Layer 8 of a small transformer language model trained on English Wikipedia (13 layers, counted from 0, width 64).
Take only the direct path to the model's output, skipping the later layers: a vector added to the residual stream pushes a token's score in proportion to its dot product with that token's output vector.

Output vectors of the tokens that the questions are about. A number n stands for n times 0.0045.
"ow": 28 -183 143 -154 -78 -25 -31 64 97 209 36 124 189 -124 -7 -90 -132 46 -103 -69 -26 27 -26 -79 -158 -35 32 103 53 -231 -130 217 15 81 139 21 -127 73 40 56 -38 26 -11 -9 -79 -98 -25 34 -72 192 136 73 9 -26 -84 98 103 179 -123 -57 128 -113 52 142
" C": -8 53 -50 65 39 61 7 118 112 -101 -80 -86 -69 -25 25 25 16 107 -62 31 -135 -38 2 110 73 -61 8 62 -81 103 61 61 75 57 2 85 -46 -28 -28 36 -46 98 33 62 -89 -108 -145 65 54 2 -42 11 10 72 -82 -16 -106 7 104 -104 82 -50 -78 52
" H": 13 95 2 -14 61 0 -7 57 21 -92 -131 -73 -44 -99 34 103 2 46 0 -19 -48 104 15 73 71 -13 61 37 -105 57 -31 104 54 20 56 68 -5 2 -48 11 -53 10 34 67 9 32 -163 75 118 33 -13 -7 -8 74 -59 114 -111 92 93 -2 155 -74 -132 -38
"”": 78 -24 83 -151 0 -250 -120 70 129 51 -145 204 -35 34 88 -115 -123 253 -105 -121 149 153 -26 135 -260 166 0 51 -86 -132 97 122 272 22 -34 -48 272 -246 31 -57 39 113 200 -76 -253 6 -171 16 -194 0 118 -131 43 86 -184 -55 -11 57 -63 -30 -127 -47 -78 -39
"Á": 97 132 -43 74 28 -60 -163 51 -44 -33 -89 10 123 -22 76 23 33 108 20 104 0 2 -82 199 -35 84 -84 52 -33 28 25 18 143 34 32 -122 -34 43 -69 -92 215 -51 128 -41 -299 -82 -40 -87 -98 -25 93 62 96 133 -163 2 30 -82 -128 20 209 108 12 29
"p": -27 80 79 187 171 -49 4 26 -113 43 -71 -38 -43 12 -124 -107 33 -97 0 96 193 113 -89 -84 33 -19 22 -112 -64 86 -16 -108 139 -80 -101 -70 -59 44 183 -39 -40 215 -106 10 -40 -124 -47 123 38 -9 -90 -44 54 14 23 75 116 -40 -173 -44 -131 -76 13 70
"′": 128 -3 128 -97 63 -94 -137 56 87 49 26 104 -116 -60 -19 -88 -32 21 -181 6 28 -24 133 269 -124 96 -123 -93 -6 -60 -141 114 -101 -213 -185 49 48 -43 13 -86 163 -113 -27 -36 -104 15 -71 80 -149 -239 134 58 221 38 -70 86 -130 -192 -34 62 3 57 66 -10
"v": -10 -72 -15 -19 87 6 -14 122 -151 149 -75 -113 -106 -105 -121 62 11 -188 3 77 98 -26 -62 -57 52 26 -165 93 -39 8 75 -37 51 -44 51 -100 71 -88 128 55 89 21 65 7 23 76 114 206 -14 -69 -51 88 93 -59 -21 206 205 2 -4 15 -54 -107 -36 77
"c": 168 -134 172 -76 101 -427 -467 171 68 88 -89 50 0 67 111 -182 -133 157 -173 -212 100 170 -100 318 -318 117 -8 38 -149 -181 -37 166 278 -140 -21 57 26 -46 82 -209 230 42 128 22 -471 -120 -245 51 -160 10 212 167 -24 284 -135 -109 -81 -10 -330 100 -28 62 41 -162
"ç": 57 43 12 41 105 -159 -167 91 -34 24 -245 30 -48 4 130 -35 -41 -65 25 -70 40 40 55 25 -64 -54 -58 125 133 -71 -117 -18 -31 70 77 38 25 -20 99 170 194 206 -54 31 -357 83 -102 63 4 -194 80 3 210 61 -124 -111 -17 -14 -123 -41 62 83 -99 -173
"″": 131 -73 69 -40 61 -102 -181 231 44 109 -13 34 -98 -20 23 -132 -75 -21 -69 72 -68 -9 97 149 -154 126 13 9 -74 26 -217 99 -44 -167 70 173 64 88 33 -78 94 59 116 -34 -60 80 -72 34 -80 -188 262 37 100 32 -41 -6 -113 -159 -138 222 -88 117 -41 -221
"an": -16 142 182 109 12 73 -21 -121 -132 -43 84 -30 -36 162 -140 89 -98 -60 -20 -43 161 -49 -24 -46 -54 -25 -11 44 -7 39 -113 8 80 67 -24 13 -102 116 41 23 -45 -7 -50 -138 -11 25 -7 102 -223 128 74 -39 -38 77 17 106 -139 36 69 -21 -103 143 24 -47
"“": 63 -86 -18 -73 35 -90 -129 184 94 -31 -114 92 -51 46 44 -137 20 89 42 -166 197 101 -20 206 -199 114 14 139 -155 -93 -23 15 187 65 5 -30 84 -53 9 50 136 50 49 20 -206 73 -4 -93 -242 19 31 -45 205 80 -150 10 -28 -53 -122 -33 -175 -12 -86 6
"…": 87 -147 102 -42 -8 -265 -106 62 143 51 -8 -75 32 75 -21 -88 -20 -43 -7 -82 162 132 -10 183 -120 117 -93 60 -96 -151 -55 96 135 12 40 -10 110 -86 -31 -108 154 -37 82 -61 -120 79 -106 -18 -135 23 166 -51 61 10 19 -13 30 76 -151 104 -82 8 37 -83
"b": -16 -17 31 102 218 16 -21 77 -174 29 -29 40 -27 46 -48 -105 -89 -257 -3 163 79 -41 21 -11 27 25 92 -31 36 128 17 35 -167 88 114 -104 -25 120 120 66 31 115 -63 -46 -92 -42 -182 -32 13 -90 -25 21 58 -26 123 50 -13 125 -60 -7 -63 -128 -93 30
"re": 7 16 243 -120 -27 -53 -10 -7 -129 -47 -102 -48 41 45 89 -114 18 71 -187 -83 96 -22 69 -69 46 -54 -51 -14 36 -65 78 -99 -114 51 -83 -156 -19 219 318 0 -71 -55 157 -3 -149 -58 -103 -116 -34 42 95 -32 0 -63 -158 24 -68 175 60 -16 -57 144 -11 57
"‡": 129 55 184 129 -63 -140 -150 -73 103 158 -3 -91 -24 6 93 31 -91 180 -22 -124 11 32 -26 258 -159 69 -62 -96 -180 62 87 15 65 -123 83 -39 -72 53 221 -121 168 -55 -24 -8 -240 61 19 42 -229 19 107 -94 52 97 -68 -35 -50 5 -173 -81 26 72 21 -57

Output weights of attention head 1. The head adds the sum of these rows, row i times number i of z. A number n stands for n times 0.00089.
o0: 30 -59 137 114 -95 61 -81 276 129 20 -37 -16 171 97 12 -148 154 -9 55 152 -96 -78 -89 130 -125 83 87 132 24 -38 -63 -126 146 -211 140 -217 141 85 -74 -40 169 84 -141 -196 -82 -20 -27 47 23 155 150 136 4 -172 -26 -237 206 -217 -282 129 -66 8 -102 37
o1: 38 -150 115 166 141 157 -62 99 69 18 225 -12 -73 -141 -202 42 62 23 233 -149 103 -90 29 -1 -180 -20 -32 61 -117 54 -139 -9 -49 -198 170 128 -94 67 199 -192 194 -123 -20 -41 4 103 68 47 -112 13 -74 79 -138 -137 -81 -97 96 -5 -158 -295 203 83 198 -188
o2: 239 66 -35 -10 -76 -252 0 72 -270 -251 -40 -95 -153 -75 226 22 -32 30 -59 35 305 124 -182 -57 -155 23 100 -169 -61 -281 151 175 31 -132 298 -137 205 287 80 307 67 75 51 105 -150 -156 390 -108 -90 97 -65 -67 346 -31 -50 52 -52 -173 29 -64 65 -72 -102 164
o3: 255 -127 127 -184 145 -21 -209 -7 17 -105 14 95 -20 -106 35 -125 30 -105 164 -129 -164 -114 197 45 182 -86 -273 210 121 -106 6 -134 261 -29 -180 -32 221 98 -109 19 -226 31 -352 -48 101 -69 -182 71 44 -211 -233 -141 -11 85 39 225 -41 -144 242 -10 -304 154 30 -64
o4: 25 -237 104 90 -11 138 80 -64 124 -36 -1 83 21 13 17 -93 -16 160 -149 179 158 59 -381 -215 -128 -76 -61 147 90 162 -242 -199 -85 141 448 -236 64 116 250 -155 110 -79 -119 -16 -9 -70 85 -19 37 -147 -27 -99 -14 166 -42 -51 129 192 131 -39 -162 50 -90 87
o5: -15 316 32 -51 26 -68 -47 220 70 -193 -211 -44 79 -98 -135 105 99 -59 36 -54 58 -34 -34 -164 263 -180 -8 -229 112 169 121 -16 161 -7 88 -191 5 -12 -245 -192 -169 51 -2 -25 -46 -34 -59 171 82 260 -172 112 198 -115 -110 -96 9 -218 16 19 377 100 -105 -52
o6: -132 84 153 -82 -87 -39 -51 -103 -118 -19 -170 -299 24 17 21 -64 25 30 55 271 170 -246 61 -145 73 255 18 -124 -34 -120 61 57 94 -65 -121 -151 205 10 139 94 26 48 -120 312 356 128 -134 38 -116 166 64 12 -81 151 2 88 -232 259 75 8 -91 -47 -84 112
o7: 28 -46 -205 43 -29 -183 -3 43 167 -79 8 -2 180 -28 43 72 -23 -69 47 158 -146 -123 38 21 -2 -21 21 -88 84 -5 -123 -16 -35 -200 50 50 180 52 27 -90 65 10 -22 150 105 -93 -113 -64 221 -48 14 261 -22 287 23 117 -121 24 -47 -90 105 -16 172 108
o8: -146 19 103 297 -147 59 -103 115 -56 -130 -223 132 265 -70 -71 -244 -52 44 -146 -133 -107 142 -26 -60 30 -5 -39 -7 127 -5 142 187 4 -347 -173 83 -71 7 -82 196 -122 107 29 -69 -32 89 113 -6 -28 -137 168 -16 -223 161 1 52 12 26 187 -35 8 -139 -130 -131
o9: 70 52 141 -138 -75 -33 -53 -171 226 -34 404 -95 -4 37 -177 -136 136 -404 38 -103 175 2 -55 -92 100 51 129 -18 -304 -116 -123 34 -73 3 174 28 -48 -110 1 43 102 -129 -158 -133 41 60 49 -271 58 -52 223 -163 84 -5 103 96 153 39 -63 328 -56 46 8 215
o10: 205 -50 -184 -143 -179 -475 8 -32 92 202 -75 -26 216 -154 -28 204 -106 -137 86 11 42 134 -6 54 90 -219 -39 -256 172 29 -90 -117 -109 213 45 -209 243 -28 -123 -119 -194 12 221 37 -212 -10 139 109 7 165 223 172 -177 249 -237 7 -187 112 -49 209 -191 -87 -45 -7
o11: -267 -71 23 -76 45 70 -152 115 -178 63 -113 43 186 81 44 134 -188 -9 153 -89 224 -73 -123 177 -89 49 198 -82 23 -62 47 213 4 195 107 2 122 177 -203 -64 -151 300 -88 135 -68 -103 101 -118 -124 69 91 -155 -3 -96 -78 -33 206 -45 -287 -54 -159 -44 -55 -93
o12: 81 105 24 41 -44 217 -162 148 108 -49 -31 -165 174 147 38 82 -109 42 -13 150 -122 -47 157 27 -84 -46 62 34 -160 -118 50 -250 36 77 24 -234 -159 -262 120 -63 -15 -166 152 134 -36 1 -138 113 -8 -99 97 -155 64 78 137 74 -117 -183 1 50 229 -83 70 -172
o13: 159 -85 -20 102 167 -2 118 187 -195 87 -61 -306 -160 -12 -31 -15 46 -81 22 247 95 53 89 32 -111 -313 12 19 78 2 -35 -2 -66 -141 -169 -140 121 -124 94 6 -61 3 279 146 -29 207 -4 -199 241 168 -32 79 -131 -35 -115 -9 -68 -175 -71 95 -92 -80 -15 72
o14: -194 61 -173 157 46 12 100 162 -104 200 43 14 110 -194 103 -154 -145 -31 39 151 -30 -227 -70 -157 -14 -215 -146 13 -13 24 307 -11 -224 97 -149 -18 -233 64 -97 -46 -12 5 -247 151 -100 -33 -63 67 -138 -85 45 -48 -90 70 102 265 -315 166 66 25 131 -48 74 -140
o15: 63 84 -233 -179 423 -63 17 -37 226 10 165 -104 60 89 -97 -122 19 -78 -89 -233 85 199 171 -183 308 -4 103 93 -34 54 -110 205 -199 -163 109 6 10 155 -100 -4 71 80 104 64 9 0 -423 98 -136 28 -63 54 51 -114 39 -208 217 73 100 277 -127 105 102 0
o16: 88 109 142 126 -23 74 46 80 109 16 -177 -45 96 159 16 27 28 101 15 -25 -33 181 -273 381 -143 142 -199 79 -42 -43 71 -115 -84 -5 13 111 -85 275 145 23 1 169 18 218 -77 172 -179 -161 -243 -108 120 50 109 10 -111 -56 -28 -154 160 59 185 157 43 52
o17: -337 273 82 208 -32 92 217 146 48 98 -182 -40 85 -211 -26 5 -105 -288 94 145 -79 -7 19 -94 108 89 166 1 -66 -140 5 -268 -23 -24 163 53 8 154 50 -99 -122 157 276 124 -43 15 43 67 -58 164 86 49 72 -395 -267 -60 103 38 121 203 -63 62 -137 -187
o18: 24 -115 156 82 -135 -183 -24 -156 5 -40 -132 173 67 -70 -78 217 49 -57 12 264 -92 129 -16 -296 -21 -18 -150 -62 171 163 -179 -84 -52 96 37 -66 34 38 -150 164 -42 -184 -126 2 74 128 -113 -103 68 72 77 -128 -257 -8 -176 99 128 -330 127 -111 77 74 84 327
o19: -5 107 79 118 -72 55 -132 -61 -166 1 133 -17 -21 -164 55 -247 173 -17 152 37 -76 -54 -81 -164 -95 25 78 -205 133 -179 -10 -100 -95 178 -192 119 -107 94 72 3 25 32 43 108 -199 254 86 77 -78 -55 181 55 -26 -105 272 -53 -61 -121 64 98 20 126 220 -171
o20: -83 -6 -332 -324 -59 64 161 128 -122 32 -62 46 -19 -185 0 -143 118 -2 -53 -256 237 -24 -156 -218 102 -227 -283 65 283 105 -57 -182 266 -18 171 194 -148 159 77 -54 11 -70 -11 -34 -42 -107 -76 25 79 169 265 172 -47 147 -101 175 117 76 -80 -97 -249 -87 -80 -106
o21: -168 75 26 62 140 2 262 -87 -194 -43 -25 71 -19 357 21 178 92 137 80 -57 -61 0 271 -43 102 249 -26 -61 -96 -264 4 -160 37 -20 -188 -176 34 50 16 -117 -233 305 -11 -102 -83 -158 282 -139 58 420 8 -12 -77 205 -121 -139 -136 -80 55 46 122 139 -27 19
o22: 237 -233 -259 -325 -54 -108 80 85 -24 131 -119 67 160 -109 2 -216 96 20 82 71 -244 -54 -37 -21 -18 325 -240 120 -56 -204 -189 -89 116 121 93 128 -59 8 -105 -18 -67 -103 138 -8 -67 -67 -181 43 -9 247 1 -20 -20 51 122 -71 9 203 26 -97 57 -128 -5 32
o23: -35 -22 -106 135 75 8 -138 21 -161 27 66 -21 122 -230 238 -25 -234 20 -121 -172 -148 -51 -33 183 64 -249 -66 -189 173 52 312 -3 -200 -32 -44 48 -45 29 40 170 -173 15 -133 84 30 59 163 -151 157 131 36 -59 332 81 153 8 -61 -65 2 -303 115 -76 48 180
o24: 289 -34 163 80 32 283 -37 -29 -9 -165 -2 4 333 -67 76 88 92 82 165 143 162 -109 160 -38 -172 109 97 159 189 105 -36 102 -169 -215 -45 169 -184 -24 -103 56 -73 -132 28 145 60 -131 -29 -30 -18 -49 97 70 -139 -47 187 188 202 -38 71 101 112 -123 171 93
o25: -105 -61 -240 100 -132 32 -15 229 -142 -50 -5 -143 -42 25 -216 81 -204 307 10 -240 -54 -38 44 -110 -72 -46 -25 49 -46 -1 -300 -90 140 67 -84 263 299 -191 -173 -134 210 -141 -127 117 46 164 75 164 10 -138 61 222 -65 -73 126 -20 6 72 275 179 -93 44 23 198
o26: -163 45 133 -88 -6 130 -211 164 101 -11 296 -90 -252 -159 34 -25 -44 -18 91 -209 -26 203 -290 -140 250 68 -228 -5 -231 138 -179 60 33 -33 -135 -63 -108 3 -35 88 -58 -92 84 122 154 -4 135 92 40 -23 -271 -47 20 -42 -77 169 -33 144 126 -109 3 18 -104 -2
o27: -294 -220 286 -132 -112 37 326 110 -74 -161 -8 100 51 -76 -8 -124 -28 -52 -5 -131 48 -36 6 -58 -65 -109 96 38 -189 -199 -434 110 -91 -148 158 -203 12 -142 -142 -165 81 115 -6 -29 212 120 -89 95 12 -118 -71 232 -11 15 268 -39 -126 120 66 70 -117 82 44 -52
o28: 87 -195 147 32 -184 -62 -126 202 -208 -11 147 97 4 197 -28 38 -16 -140 -100 4 -159 96 -57 -22 -112 190 -45 -277 -36 -135 -95 120 27 -286 -67 157 -39 -85 185 -313 -94 -114 -61 172 68 79 -159 2 -89 103 -210 30 -134 -341 44 -12 253 -60 -69 -178 -9 -110 -80 -19
o29: 66 149 -84 137 -19 -3 -41 51 57 -124 -289 -35 69 93 177 66 228 75 -73 -110 -292 49 11 88 160 32 19 -93 -6 108 37 237 -4 -72 -44 -23 6 -35 -116 -30 -80 74 -97 35 -180 11 45 83 107 -123 19 -40 141 55 135 41 -7 147 191 -315 -107 -81 193 63
o30: -366 143 115 161 240 106 255 -213 187 -89 176 -28 198 -214 193 -61 -89 146 -172 -98 90 -320 -80 119 57 -119 93 5 230 -64 -4 -87 199 152 -162 -59 51 -193 31 106 16 91 3 50 -72 47 110 -10 -25 -57 -203 -127 33 61 97 102 45 -219 348 -120 -297 -143 18 174
o31: 38 110 -167 -281 3 24 26 27 -43 -50 9 60 168 -32 70 83 -113 -49 -35 -114 -47 -174 -134 -149 70 22 -30 139 122 -11 10 -235 -240 -224 47 -117 -197 14 -314 -51 50 36 22 -126 70 86 95 124 74 51 -13 22 -27 -66 -114 113 4 -392 -5 -111 -154 -33 119 -37

Each question shows a token from some text and the vector z that the head gathered there. A number n stands for n times 0.0062.

"m": 82 -2 77 -94 -7 -129 215 -38 47 4 -44 280 -6 -54 83 -129 -5 128 -52 121 -99 -74 -166 121 45 -70 -65 -136 88 -80 88 -114
Which of these tokens does it push down most? " H"

"t": -45 -97 62 93 88 -98 -83 11 -111 154 253 115 -387 89 -22 70 -215 -77 81 18 118 33 135 9 -156 -138 -3 111 -197 -71 241 124
Which of these tokens does it push down most? "‡"

" of": -87 -12 258 18 131 -1 199 -50 -37 113 -25 124 -95 -20 -85 117 26 51 -91 -82 7 -184 -76 37 -52 -35 147 1 1 -13 109 -129
Which of these tokens does it push down most? "Á"

".": 166 48 48 -22 151 3 40 -82 -176 248 -147 25 -68 22 -49 102 146 147 -80 -44 -27 -125 16 -278 3 -204 -18 76 53 -59 -137 -187
Which of these tokens does it push down most? " C"

"4": -73 -114 144 175 -100 -91 128 11 -216 -1 -60 -168 -41 49 -39 -85 5 -22 246 -118 -184 52 90 53 -155 48 30 -145 164 -119 -164 55
Which of these tokens does it push up most? "′"

"ed": 136 -155 197 77 55 -51 66 36 -59 12 94 -16 34 114 44 -187 106 93 92 67 -64 107 -58 3 -109 -182 -47 -69 -132 -119 -15 34
Which three tokens does it push up most, strongest first? "re", "Á", "ç"

"s": 58 -29 79 -49 -30 -65 137 -163 -74 -24 -10 171 -91 -92 6 -25 -16 61 -74 4 10 11 -14 70 13 19 -18 -54 -5 -97 74 -54
Which of these tokens does it push up most? "“"

" P": -60 -5 71 28 86 -102 233 -128 -131 108 24 97 99 -60 -44 -89 -96 -7 -6 51 6 -23 -52 -100 82 11 80 -41 -5 15 11 52
Which of these tokens does it push up most? "an"

" d": 76 -147 93 -48 -7 8 218 -94 30 17 -37 104 -14 -25 158 -101 12 178 -8 74 126 50 -59 146 -126 -136 59 -5 22 -48 132 -50
Which three tokens does it push up most, strongest first? "re", "p", "b"

"p": -96 -37 45 -52 57 26 190 -103 0 50 -23 76 67 -9 62 38 -77 -31 -79 -6 -31 -12 -116 39 -11 24 110 99 -109 40 66 -34
Which of these tokens does it push up most? "an"

"al": -88 63 -9 -226 154 -240 71 40 -27 87 146 14 -69 31 265 -316 -6 -33 273 194 84 -314 195 91 -105 266 -176 -24 -47 -215 -86 44
Which of these tokens does it push up most? "ow"

"ing": -29 -103 83 106 109 -48 -85 -2 -109 136 259 118 -392 125 -4 44 -180 -80 97 -18 107 35 121 4 -149 -152 9 99 -213 -96 219 89
Which of these tokens does it push up most? "ow"

"st": -100 -118 -93 -28 -85 62 197 -55 125 -90 -74 -42 42 -10 -21 -112 61 90 -50 -64 34 -40 -5 279 -3 -76 139 -12 97 104 92 -67
Which of these tokens does it push up most? " C"

"l": 76 3 65 -88 -8 -136 204 -45 46 -6 -45 287 -11 -62 91 -130 -5 128 -48 128 -109 -74 -169 138 53 -67 -56 -146 100 -84 84 -94
Which of these tokens does it push down most? " H"

"es": 72 -185 -73 -46 -24 -11 289 -127 202 105 -30 86 126 -65 31 -81 148 157 39 123 101 -64 137 123 -62 70 48 58 -51 20 176 -33
Which of these tokens does it push up most? "re"

"or": -72 9 191 -87 -60 -138 54 4 73 -113 -52 13 -24 76 120 -125 95 42 -60 43 61 -37 12 260 -21 -76 -53 -218 154 -26 -30 24
Which two tokens does it push up most, strongest first? "‡", "re"

"it": -96 48 222 -113 -50 -90 55 -52 55 -23 -100 -23 -13 93 80 -149 68 65 8 105 62 -2 -100 226 -13 -84 28 -163 133 -89 69 19
Which of these tokens does it push down most? "…"